Layer 5 of a small transformer language model trained on English Wikipedia (10 layers, counted from 0, width 128). Numbers have three digits each and are written without spaces.
A neuron's activation on a vector x is SiLU(gate . x) times (in . x), where the dot is the dot product.

Input weights of the MLP neurons that the questions are about. A number n stands for (n - 500) times 0.00047.
n1 gate: 787322405384324578420571742621472711512529429427252341407514535741372436523549528768325660548399628094618399444534545575476577376508645435682452700536651507623415311336524579712457422484548578625519456531464599448193446308488469512450628440395552658617472292451315524386595287565550528549484584276416370674721340315180435672465565486504209537610636504440504348237269443500256637464463
n10 gate: 590295305230073479571439674768350571208537535531529545307586504606655342579464465726293448371436504300478293353411518435411657480551431492688509658526474660730533559365527564428253671549566232442450464860205327535363507500436599483551770425653553531545155297455313478635609775604491597366518593707323863600450522245192500734414352484517696361590416526703558438522299428303393463545476
n21 gate: 578559452511320650442530558673335695301251424473521641616633734581619538456457447618476481403811624658578579647592480523321598268370553437395391488581496493559316346521512412418406676624632523601515477727438512389366342500404560262432635392431228515298386555421663535559736430363436492457666512496234543717613619681259652404721662424203488387429365406350656623473520301568686508523528
n26 gate: 556670576575699198431371446688378512309419476475526392500489476484541606823579217576567712812754475451425420537465416476327591478552637330508438437410329511613477521428409673458522448512572580393330562640772366410606315487657769636385365565449630347537346475258607239233532340663720402446619414408647637419690467602425525664762621434492186475533270460569724549727643546453496725566646
n33 gate: 454393386626662661524457436581275381552347616460507476746465484472789382496576500695532616500758607591311350384636345500289641652396496715344612674437453537472580577684633611589197607615364422325421336616472358733441229558523669407377528544483334609448265359472209380835371302508496504376508437585433432461500508762382488405550542532371632492593603535752753579668463436389492603624518
n34 gate: 427530752290527419382652492434528426364343558368573476293601577619512406433568383586339357587439441655640650377489561655520316662612504572480297270618445331609264297427383508267486573234456299691507384558664512559673483500489450349648547634604409648787711653548564524516441738649565551588452464319702444637729516625577229631688319521586480376588544485646628583488268448463504832548199
n42 gate: 221598208300579614585320692520747450463623595257227818402428456553557701653446420372817583520535240598249685369523734564361595596415631361578545496447577617140377334429636471401420508647312496561370512417565650460557510483496535464580520350398472516504572603405606295285436630616404549488378573352679418568211262395616353610583504359592304644335516433500558609713362410386534382492370
n63 gate: 716719290376338445791258607382455617465646533535503604438687563674417601617535638604550411371544648458653540572554371515664335596516559562584454658338605620373653523402423672323449346546307585314514500282611438553395623638525778511500681553512353478534567281438511366777549356716457409317644462485523331448346489783310378697507280389519542584500606555338550504298516588312476547489451
n64 gate: 496299626583456410612361519565411518508348270492559584305599485698422470735587566397280558489493563399602279534778558478549508649457398547308759279582589490534311553531379400549416446601420416616546564463681489430403506601575673306454336437477734651534622504534372421751390339371319216135459534436552606434440500554553387414283393596533489481621627319797458478568392375353484458534295
n77 gate: 471598353671183394272562449413361694590320587564477341447686851487525508528294508579582756741889508551368303508746574355232521315265359309658445530660609547491240556594466587693322590623398558649568402512249348592298539403427439707333673580518395375517650577625678654556646652397631390628525500470530427508628517613362640724570701519542364461418525677475350260543609449750646605389438
n84 gate: 169500312488431710309566693520674680280504480454193580375412304375500521441500282627703480408435492446567427228448521647739475610811512346513349678504566678547439598458542517327414395496662545374598257476546457446587316444640548659388642579300575512756311538411806643301558504631698683731295396453683597537484591656594231596254432418512546449597475459392433151319354597552618453391626
n92 gate: 508180717488330512622344623496431553257601246731440558748514710431650649592640488500376726606543569553397449296605425500598734448462627496480496372512706489781321562564446492755529437471511357708466398707545496423686500331449555512466634646424330748737360306570402529570548675483697431758419378442650627520504843410409516569815186323480508554430557378464295516553429360529530613389652
n93 gate: 488459668537434320601575593603680508517439727304329521728519570517492609801534425541466451584345647217704373559508569649657585584434665359564542414617023555779492336609530596406353199335453595593409309632475630362718574456629537636225298538548416674551542573547521568371326546586530824636568403650723513517532642415422335639582645448488678474586445332546406458729726623605412944330400
n97 gate: 623393776489410504500394539654580363383744538406518477459432504542385527623449629640582628335314500238749526585386326421454375434443613493388492461684336589633436823436562615555465634454532553643536635180558599278523340540412136489695504623387328375674269367567515395504447327344520769527508726414369519473427435552539376604370251575523454352527262526561453327725365566420625452547387
n100 gate: 362472637330301460387668555406467516504800500449596470431614586584713347512610463418852349420630425575589549534508590320387191606285578545433483649450566543491312611376555224538508245466446643668484454778576517645579476522512456344235350742640670611479248606636601280632273483309715354454387375525629547607373342716910454650464516318583361708322337610446462588521448432284426197635381
n105 gate: 612423649573426626410393635324431415529511603768530607472455511435713371439625253585382557620581714341529387464586403358573665510549472372482369537695421725507357500577607530680546535420493408576568660504445708410496412414472560550605590673519500678667625257297602617323582551732713410544387576507464562404445378368548609323514697532196434617460268570298540504777548445541671414474643
n106 gate: 368536407496613392302663508327607628387625549538370652432770431694653443481454545756450500537388405438542343317476598427762471726361642575450642378603521612610374394650466521597533416388262601542262558289429670574747548620536392609332446512128566602363279593917342525900529401365487384663583335386483404439571430484373412608456717338345713395328591516768651591592295366406591474554508
n110 gate: 511360504383378394598253342439461658564529419250518687451427531657269290511667465288412511677542402484647359508560524292677575736591631620607615236867387748520525636355313318572739712583464527595201630473547641227582611545575363504557484355422492512673454552404602464580577586480504449492645613388473290566493586470508587594561414420485599424468445401403659684401201349654319447710464
n120 gate: 271450402500640772290322348453581604608289453515422567389390532305478405490328336333564406518536386648369633652401295561463444507616760423429337733272302490447371621432429519526672461504582659452347452637444583621515562661553746489550533522527412449667424538500500765492475596744462459507589640227559422627476493716293340507446352507300396620245493511577541441504606675416659492504635
n131 gate: 531426732500669512516421443390605519529252449402478443351361595621536372523434468421361496532300504609308469472589413615520749496441694580199687735464448601331637624863459571553330484407362409682580354674476794829460483630426430472412460480673408385532540557447723712738385383566305351186609609521516435385515412384450411556351600378699455594529419582151782512541342639479580642211530
n132 gate: 252706440447275500559488458361312622360421529781632577374556672601479446555261384665624357403638689328530508475608682632682347385729484394576212487508479676573307646547602695751523541407488553449516508529377621362584297487343321636517605684395400587420421342474542568278599462637669529636597668607869534450265299866337466596500372425562377279543382537500262399635439823522570687326700
n140 gate: 665711776617622530598143671548482660368327439373525459344559518504513127643541491531332736608344558594273565514342578469613391724674482375717613413411473687591500610674473579527395448639475386815285694658392440407576354528324556570421357415767705549671429509432716514381602415391620052477217451755581636571636580547610441791370739376664685659591621465643500192229366545519594644455274
n150 gate: 686645500391354642438701807345537586517409664352450606573323549404354541512136657693339586349468696195403618592827392357328538819579439436500256538521517558581327551639504478534571427705430243559512454639660603608579298513344411594656621425592313693395286789530513834415689504526435479542429604402604521570528571700573256479403651426488529576381416455782475458449453669600325625403328
n153 gate: 516496358488524382366584602556537298615568321467414504327722285565528758443653243344649429557591638423422484480504575628684356489462612621377643600314407579537496792225376609574548504410640480516408750572377517573682330331679280325542443439666520540504440384367357360749600655467416602697659723450846500516600468574558365748516345634159496541711561484423541618598437751213295445496403
n162 gate: 601392544459387335485580570508612652308424689751439543294534477396650347805429527470394711539466326485285646648338381462504277388731810385679539713438542615469464547317496452433503623279396489659431372636449452607512545303419459663412342662710646405539454355504582559563492550433842504317256727374400617633474362363654453608534478397813691531429608417550539481601560395484504408344454
n1 in: 758643524406515375324715382561679438524471584282381480420755856398332411430278635665643473500754465429603348602470750473288421279426630359397346544523589562548669676511516484556416545414525554539526563351334596578504347553346617450561617656746395693516504361464500453552720480536689484464410640480512441778622508549608772563394343591477595230476668587543429461484633472763607686389299
n10 in: 346508288366485535623398520639484545641541220758397383469507632623496583507653390356403554269492639460379631604477541422420834475613255604496408541192563648771558528423690266262532565580526430416601396434416447476559513141511204535479492468754686574376429367330340452407731520528353361444384405496734613559609460725500584373669629698363488597544591388472790504496304552426425311348387
n21 in: 610629796653547402378460492314480511401508369570642483547557754366447299573574656340682448740512508537397958647229282600557446648427444493369545666561435526678466833669558450335442449610436448369684467584504604395633466441473500627530642622666447560958364483463427751463280626496672528652435549455658484512608415516346496630335775431689475451459557709314344589541316566576304609373511
n26 in: 694234558690367504580634334520432568459504527476452471442327696500428472376720500551508504476706404448504453645599500496077512314332335605609367353644540515451415652675394752545511647689533614387583657575577212385372724517519457386305188720357325587452433537451371378606646368537492420257661700520600435765595356519689726672438275429583472484345456671440285372496529670629655442597518
n33 in: 466538298439377630539597413496555570460484542376311420550344504295500395441360411256528738725275402705432454354515670566441532554417708543568500255774230533440287157394432638304500450599474600405574369589690504613567464369651519461745728700562312143555523544785670476504248614616508445337563461380386436593582359383552468398466676567586488628336551649539767610619545424561463488385514
n34 in: 519511645615646374477568473455615586399668447803574535548568433473622473536531610643570470508455446416519481550500283635485508378560515258659214523408424439492532614393597365589744493438354433388413415459539563351405458464489407470643519531416492511323538137769350287695795228430306707419385393473734450723496527651704454270236624411443407504422707500515527504550504620579383187782528
n42 in: 579414442221812614374620263476407371595462456183485554339450516626395452538661512420380619695417606602323488492535751201516607615427739394643602554654609372273612529534669433562343484675617524386657541405741492641302771285259441436610524549215484520361628401583463586372516618616253468520581407364496118624569787605504639443508705590408439516681398429423406597594521475433564580664589
n63 in: 575542504404632397636583456582636328392404662589429317675299345551316467441388318424571626382703504401478521485381761424552697587299489354370663545646124380380480368636470587519292482470705813711490478842411545409489457393398464547355449353627423572526638552493426504365576452638409434378544665470460478725608628475579537456461496588228474485459463421544426445548470686691450527541631
n64 in: 304440628482496450632525708496537659660351500612615287646617576548460664497466576279575522430543342541519582293504674363526478547724522493615741624416387404444618331807459428437259710315398425371243481410541376654639589366659575414424537537354376547648565290710559533384580533335439577604330515541522597467476449352274537732603416477464581537448636457398418555415769426485496584764648
n77 in: 724551512441658598512651484429649511451331575348388488484711559476399669496368452663290571399630845614496539777457458313602410408713444478271631302589580346260496861399340588385482567585605524577473769421402600254520439311539476242437476755521544588626408661537541459525528691430412257422650625467694713432635690348500594557476558601712443685628423122669652496426554668500406718537470
n84 in: 389323545226640514680504455539684514354596565373687478418662482456522434458679500496702475478461518544694414630451341413541481651593630500474778376137394414658371715435309603227483432463582619322413452428611236452317503527655407294370507515481544616641504545357393619654649334373508474500518537489441284671350496345651211419650672448511463582537566557449683515415595630447338538545389
n92 in: 587631556384458406496806680326550646417330812429432366421565504516527180398484496489433515683617434555520734457626676748465539408414900486284316555562388587757296683504488376524587331512529443289401343542629504631601451480686466393351442547699465642512465532310371701528343411547576430457738488366585630673349399683452426383417537476661715441516469708469650403555464630411761512465546
n93 in: 441765770652417441556532867129544591389365298373459578665450389419492536557475548405389701698512569285590606569542500413337348537560437533353785512403408575484515695714122517332489418654601370703393541385582612323508443391450488563622492323551564392622332471360768480339711439640504456582577710340650602356366258585670394609563562241532419598426524351299533407471454443395453375500752
n97 in: 565580601416781477461376448438658585480455512472482395435500488267382457470360496403375338631465654254452473794270443609496596694504256496368580456496512651387387370361697721500610699536361442409623412295472431815358510451549668562545551271483126543508332399476599560577469587428537595276270599677627356434219709610460644354320406356543444568633452496547368307305541436443417762340348
n100 in: 555484305426599559314640471401662781595424647422683463638436615305415416332282632647648456468315447350340484679500454468573574507415468551606459442565440315537250554410591609438489555610429694427565484615435097222464486458321331524374703625470548636333524426380618562195492411525529585467606621199204295180365500469313508703394662475444533508545597697339512116553675553542449370623615
n105 in: 496529644511554468426340567666456479365527696406380289525291384581685511671274540456357540589310622604601518526535359649746414345574518564466586451585426479375476500435319534391327418545552218493563552337496614592423537542351672398615315419407570467347394262496664455549372452519764641253682526918615508394605500390352593515478518467522500496519537770544586419608550732604737335418673
n106 in: 371504363659428686250469397668399537591394270544446695542500450504523519677258693446484435622511398602326755740511738535465437496171496355528453588625690762624450472649663350409672436433413668382456366642386616453699435398519489366468422363492403755421311600480720702472442312472351547496641793524465290261322710481460630563375328636481417500460508485663254461575524389443652536413550
n110 in: 687529539420364485470288508710489468435524419312514519592523729402492433202393481444584611746518262462378482557424519537511489424556656531714473546594628605612448546412477527362527672398605530690375207637489531459451626645580489474218730443516447429523485427319439714431433587500800492614545425454504458563679624457411530515606424490481329263807341607308603753325566710602084465557604
n120 in: 550493278553746642485399242661321582496508353314389366340513539551339417675266276594444550573532793650552614290462315572485611637315529583637522414551631412448453478419481583459599557783422514496396511529596421333289595348584465435701343602446616565441341567679489456567706438489534650640588372478299641565365660374425452500397479611507607415478350432358281726548730522428638420603433
n131 in: 608412390492496596595230452473512519669558414528471294781398477472524610354645445461561558452446349560564457660872615621764444674696410676600580500631461408439471524463601779742400500532622753584463564504376447259571483533408462652228357690587536426204500379634768552524363420532508353323783452718313496339704429546691548353515341419649572435512651384449452278548484592677467611424766
n132 in: 592371411420611458437465706515374670596512469700591448546462585921571309567500694434324496543443630697305665654639528311520416421471562407782607556480461354548648593442352423728535462286383639512667651450623649676477470578583706542214697685446602644381383312472298651432535571472488559659389543392370492519422641496214317280618496707391686532592559446371404504607557281839492671564442
n140 in: 519569667385438400369422680442306474436566313508507589419661376595583666549766398652387733552485413393697647368417512173508649460625442399592484577559457496553431329423270845117493288356729380404421552492536541587302523232405519496446556246479611743508308439540584605354398643290635440504384599476675540426361464439573528691666398557516544718423365736393560385520434484607521566893551
n150 in: 430449223488492699367567248799568542705370532643470282739447760415552460595336536512689457354578484601476535545619529365346386313687401584463630327612432485681511595661709533291551285642500413597367317405276384604472449525159727508412597572479488703439484648632427402529492617516521448565524585344439414675756460415260476637668404694775476300549633213504492448297662618508263563496533
n153 in: 565406343601551515403537379642731395519582309344479668696503643579362585257648422577451460388358597481549314590564681529338492647201544703338477382753593469477555492434451442382762500526576548462359704471515473373329441430550304515547541709418522330308278603565602489504393410409496736704782608390478477533756604399362681493460657617452402405603729493448360564643546534624476620304548
n162 in: 437589575470609593642734496545508453356584605777642324444663684292339462576438572406402646585660550469399395817577619508512309514557670517636256406546607511418539673468582663379597541500728500570598635632895366412378638572588574711672538481440492303531610324594732671250549727344595496384485604535373578602420378544626407435612441432652670375371477564580477481570654597377613182345560

Each question shows a token from some text and the vector x that enters the MLP there. A number n stands for (n - 500) times 0.01.

"ers": 491535585719539551585473411523301341333248381441625305489419504480443440364351556479501559454626485615584656498421425534433450409487629668467394624721396399618623550508510440643451428775644557567543727626584517449470644450523528637508516394497557479375535641444570554401527412596468584567457396473446520614470456455434639521352416518446456789479518285308297370334408480331650585569557
The two highest activations, in order: n120, n21

",": 386543519672554577538276618494560435573516577629642486511518697397486503282519474552573450518516446394536485485464492617448440155529409464503566419626555613605615406435274704450416510544630556662523422577462484489553835456351650534450420436569482590517585429523516469451490389710439563408437506474519390647613604606500343571510488656560649605489536518643381497417417509343516671399565
Which of these neurons fires most? n63

"at": 443628377443669482546632514381539337497609594553501499438564516496569514472513210494541598448459563634372495490577424381573605510529713416670477496504446456594530374457647598417421411476364347425666426658526541513585816659490484630630550557649427649595377399556553701554503406620431448477602479467417574441429574679422568447480682616419522618606501464639786575556724498600422781407509
The most active neuron and its activation: n33, at about 1.7

" from": 613522585495552518192312356488533547533419589419468357520551643750372367466457451481629472532496508613486559589337540628440704299367342386450415364507626490459504556569581402416388446550628751571661377577543396623498637509585791500491515700515519512507567622533524559539618547563425630566498469485402454521469400437475516524524420667565561443508563375719370497350450600423355316216680
Which of these neurons fires most? n120

" w": 517624475608361558510509469645333248617520559463670309552499510579560575283492489531688426423259411373477583488328545539436596396486529581410401448480564493426551435549519473606316543469599595529681514508513687474528730383623486457714489441595527566582528683365551712594560294597463486578572585466387556432249516563601416585364556610550367587528497488510472621320579546630370716392531
Which of these neurons fires most? n162

".": 465573493537463307484545522565349576504565515630594530624315814451580658420616530570463501514602422566442548693536513445366528332429592315465404388384538448475609598632482458415435480622557733526544593366433624539363556469583518593646673472452445561386518394444431512394382363545678570487598519462524571624691616774494572528434579689446362646562400431519479406530450446229522567453779
The three highest activations, in order: n26, n21, n132

"f": 507491437454575486401537551459466290571565444637472605621509636573322527595445365534390433401445408510404480517591580596471653562468555369481495581514394531532639589654367461251480450474529450556602437499611664170336635688285522784415324545367542372666507619596453574456623531548561467486503392410496518499542497565596592734540570424500350402420562368460526405580563730656228485347562
The two highest activations, in order: n93, n150

" of": 505523516537542496384412400465495473506455364370682372559425730401234365353554377549812513515536414703545404468447355608576629322502368355440589339530535459449428497717468497390466498517608565611545523487598477540692642603655689493646636595472536473768648392533546570545633532517591534483417619388360536474461605455362422486579420478565617339423516366756425342433393482340409453450610
Which of these neurons fires most? n120

" |": 527612544657460504438622555536525474495523441611587475441520526292502506314493639549425333475413560484727462447408454501447602160482487533529458568298528400519520608282554525388414467408586623515561594608477399493528730578666540543363514455475557597531657475403676389413619344546609526490595443596247393395521524483451480541378486792477434479534631416694334537354482473548464505395567
The most active neuron and its activation: n1, at about 0.56

"om": 553751483430414333552716406433388667676566595502534516653503539469409639340567585546334575597402445608426644525329461825457565521411336448632557609373516430567645319535491573450520340438608335502722527686584383395464666209517479473580435538428497500472555692504640167543554506466514538546285522409451511447624462579567499504528556457543528368566601558564576534537637542632368622441441
Which of these neurons fires most? n34

"er": 655417482602585570477737554626467356732444509502682447511463748324346651588265515591552530441590624544568400522542368425637392445552522441559439371576303468624510542425413442681493442659524690567564628492552661449508639549413523561721507479303579461357408473643680514495404630437553499349295611563472474659430568325551446522548525475634424555724509478483484327333237641347459393482477
The most active neuron and its activation: n150, at about 1.2

"ag": 614576329560492434458595466450381506499745518374543605478504414666321452397399575541464513621465345465588512835476451583150728469351465488450400565480338468504576448496399471584484546327662233439502585490600506508676489593382658620608563579486395709675487369364480558470668721608584511381495442677454406500535528670624349394404470536262484434598464714407588639510523560641515472377579
The most active neuron and its activation: n105, at about 0.54

"d": 593441375550635743551454425527684324487536606286580725881574517264407612571355450586443366603527401539632411497443541409412490514520489598551447496580363473549514387424484523385493477381734707533581394570534489331627380659474450605625495494557520468430565419447716503434367514454669488519560532570638575508417387287581604395561416505549353424588383444578655532129418627511476586646541
Which of these neurons fires most? n110

" he": 435600618438480520478621580450526283426502348453641348448583607325580380353486455729530365359256306424390742714552534657713623451539636562375452499518510555672580458584615577521375608331533529532516443582431674635458712492594447405441527524380577634474449557511516534531437497455475511336655432582455348431408434547434564644498374605634363707468514494523650656363597599540574582498548
The two highest activations, in order: n131, n106

"em": 512573442395472413579450551417577420458520530552452498407537383452419464457431295537607589505439601804454558481390525575540698601297556502518609545497532453675581173470669606568417487404542396535663439552680439526506692568582540451513442592497484568274517467511508417629389393568360360439484379318556410643424699638646645650652599512370379798541490472488740600564575332628492691460691
The three highest activations, in order: n42, n33, n63

"ir": 568518595447335471393461588463245386403617467471520575507487537468278399401528408571710486539728683492458572304545535219468567578337373470560466434594509493539452538397481473542404387455614424517473574609727510395453469549578512408345686421353485473421375651415324571520456475622606660470521323526421437623463600533442438582779485730386305603423307653409522431606547374699323301622588
The two highest activations, in order: n110, n26

"al": 642460466704382640442625513536527330542433489546814449842373650585402521506341484718616539546617540493379610522470465391597546476606436468460552507593337444566522479460467478610487374402684611606500391493461549661678329627528507656389434587631497396509592292523443542567623436421792449559442526507470680686493477432458645341548352524599457448383437558539391394464461628513685466463670
The most active neuron and its activation: n132, at about 1.1

"en": 399487622630648504452601415452636483424519339741509512295542521501505365469526503664541526619306601464443546585514524675485323479442573423519340426484484457712665493529774371344503576524479403632612400540597384727511691556546546477669442448668414533556205592498650541506537566539448538258441637541623434747593538537459497531442465703452334568614462382483417379571458490435544518563710
The two highest activations, in order: n34, n162

"us": 555445422470545618398527491538443480487559437525458391467541682616325527371415618417379670695524418422520436573393530560552692382569630497496574299709525464596551498644534481544472399408514709559431627497372520593612558572308399646518348559383358581595543725459601548484392379537480499518511608521352422619611312540447503330536597680227354519450639701555384499659461519284671493614769
The two highest activations, in order: n106, n1

" M": 368647448465423609522422610500467327329613571623871375469277591381532473425527752557482479470425501387544713434185606590562507531450396513463514541495575421549679402698558565486501681592606489478540363617479527603494664456656593543407448457518458480582522555549524486511478666606524504573487329374552484318378547640496500469614495546532414522473497556568526549479485524488479480359719
The most active neuron and its activation: n1, at about 0.43

"5": 314494573404522515510446352584463340538586434530530409537268524498526441466536484522563588580400596484473726474575536657510447383460548587490535290587457341509630568130432497307312585553762539433370411463591440550207566558452582518342491546312494507488467545605401359464507397445542590425567627497442433499668557373627518500583532601477446361464577477668560549438645544627456438333677
Which of these neurons fires most? n26

" S": 469504515372527863518543478584447387616587437488695301579439613396434466504556629529579402464615466514461765514315620673514549557552368727575627289477491355430506471628632572423430518457474547460434550465637456490557556499582609577590409635313421457472400504520385545460422495462508479331538346380557432464201499389431412556527702581551570513653599533396494434405342409518484544489757
The three highest activations, in order: n33, n1, n42

"he": 596599644365404395606666680397372304605403470365638347446593543571560396400549633567548392425403359800427637482651448557539668497379495460327498462284404525687649421437537589423457465335519514565558480463503650595568743509544520450392478497565685636636462596465500610448443468446541428364435588553664576588551535463339504580542456638602467709478457472599567769425350527389519626555412
Which of these neurons fires most? n140

"ay": 544511539636474308588664461503527457509510553487424436636516475702605579387516533693536551674535559644518580653272527242363520339474451703199601456354502462549657382612454507609539457545530539547596424529502476331497565542317449401702532557255623392590412564454712424747485559583512551380524601598446539562630358622649606589502579483480378556660585484567485650354422554365339446445442
Which of these neurons fires most? n132

"ig": 578622375497649460508735548473528438307578684480439476312423561549258676624423528603250518573602592490507432620414611738711550642609549486406325465328499594511572275529568443405434384582574463539580486487545559493549715520537513624666330410500617514493580487510534398488698474695509790570411325585661544475434581454745389531549581535456621406620418487530533467377510415500625452392478
The most active neuron and its activation: n34, at about 0.51

" in": 437555612635610506437307401459571627476454432310597361450507692469555390456475493544508391547396555520335668611229482513509584477447346399435621496458468466497561525554489519484469651612495528535478440543581450596609743599579732485504608628395502524601691475373491619528556560558579613366501637494316538688535573375522416404654518684606498570441673439789553495328525475460289437260690
Which of these neurons fires most? n162

" Y": 553574487595555807458498544457394205449482495511727429627444478514469399331533527475546449311529559400592664404369563442413609385602565518403596549341472409450417330671560588578549615524760415479474502547526543418349515384581498581659368639359358360578474555503654608495392332615375333498437657520325501489329636471461549531589472626573307498574303575641505524347474362549567265528658
Which of these neurons fires most? n34

" wh": 492637556470442711454422600559335383427390579551491243413661441610621423411411543439691407565463522694315634453465473725460625448726629392470390393536561531483557485496410549774338625406542515415694608547497716550356589501606517528616470541379678601559541459508358507609425361392589619456474538541532372501394478486339580570594402705511414566675542565603446632316307500362308405538617
The most active neuron and its activation: n132, at about 0.85

" v": 470563492535588520515592467545389252381564586372692589600420453565372425512549598519397562589451471401516521571185536715564388436600569579527342450605533530479721517498524558443517542569503532567553505580516391410450782505834499517471433473646340625480657530527554571454601551612621539521559501367538531510390630587426498664641534573658314576327606556448500528464490411393312628440644
Which of these neurons fires most? n110

"re": 667489690523369455501554486462421487676553516518584348427418576642520433421436536502449470701327502675471576491795354454617717519271550501335597650472461353562591484542412467556434378489405493558649566543386647545750701498603585357249367577715393576540408597655560464575356470466513637415397469516536577591686391409469456557564482609615444613586398549498466563461345561271573363502657
Which of these neurons fires most? n131

"on": 543454608576636481532504599505686482456528466431583517668420703766617481497344671492532425490561750609528522595488456490510605565431413539177651391601456365468454440403349360498488460582363575470723725602477714421292646437376460532519423611410518400419471664558722379593513418388510647587593501555397414661699489625531714389540538576450472650469579577428417516422527445564653769505564
Which of these neurons fires most? n21

"ter": 458574564666582532528685608416634404492423588292554469449408613447192617575437618436523574409604507430668428487626487394748464544536628454590618340523435540642676410623516318492503569579516695626522762502533599531366595492443523676717590396472546561622509681538486591623579526307475420629392524663540545586392424455587772471551488596457706434462481462637481388499364470621404770461660
Which of these neurons fires most? n93

" ": 480628566557769610388520534544472339491612462434556406444447556422459653441405548487588370463451593513402538572341391621677503398516366489512448484453578373514581451723457492358101828610482498512562429552507415595440813480541434547529549411466503381543526472504578544447448517473471483446384430380577487463630507441521552555315532529426415663480566530492499526553548394603472496444635
Which of these neurons fires most? n92

"e": 568577589480623215379599479288403327462607500645654396678517593252340566356506521396513479516506473549370575319559546298385342473430543476351786446430583418539505653370404617576464403570604577506490577299532444500470590561458508394743566584462465529649475447435555457515488612417331498384379496458286371484453482598717289294521535414436564567479422430289412374417535577511459363734567
The three highest activations, in order: n100, n106, n10

"ain": 369556443476395401498495517377547490484693594413345545479532483684453410545634566414554607556332539548383430499545520583811297549733417444579634514531337433423697589457468365424458374389327518420542473409734602384475772584482446506554504556462400540638392380531630361502476164511551595529663566303450408405496461355443493377482509619489569458462514518461226427506546579468685590399644
Which of these neurons fires most? n93

"c": 340707512337273519528504405648480508728607503557476468475473453353388373412414483522405439512410488604324451691345305468548428533558315503580453448209511402628620719546619448466486392619250448428578436637245362478424628584474531410616515508383544561575472594415374561454590466458531407486513363640453490518447659542332548414507596596337617619294369430367366574604435632440412374466652
The most active neuron and its activation: n10, at about 1.5

"s": 575463571536470649410390362556477400377459474562719402651515487492529430526443469660404483595569307636380689676380568371341576577623615582653389430610421334521431668483645592615440294650688561614511590595483367461835520494319342636424490480471639613290537399510600686414522391468594481715512352469443497605514438450446652555530520525575491610580530644416571383481599528469752533599662
The two highest activations, in order: n140, n26

" Ch": 445452427321671717555579560504566308435533460532803473327395530421516420299590707322695433493467605528619653487189536708578462395449518487658459655356415528541694365661630460391510551463462460474490477392393555448542687590596434541496622384596486463342543513455576584563635502388508548425438360588422457448455556653479444516647519672497567526535511530502465611353448464570344524439663
The most active neuron and its activation: n77, at about 0.47

"as": 544549628504400543437575634507229383540632453465464499570501604661459550338476476520422492469528514718385554592531551389325373456329650603450451687633537287388457374360451482443393491661436527481547362637528556552469663620371511449356380500588407758466322674563409606521581545498641619636750447556350514658400489683600528480558490575546270579471487207453371538347332548433520476528596
Which of these neurons fires most? n150

"h": 489617520435494682495491556513423348462445358376522537472465397508533386493509712456684589693650611552314646458603410464449572596505420605507432521464585466607427400516481301514458543551587510560622505502440425538414592560313311604600661457337447684263445446616414577340483608457405489689513645488542396612307440616355680609537353790676387426478381496486306420444280398658547584569504
The most active neuron and its activation: n132, at about 1.3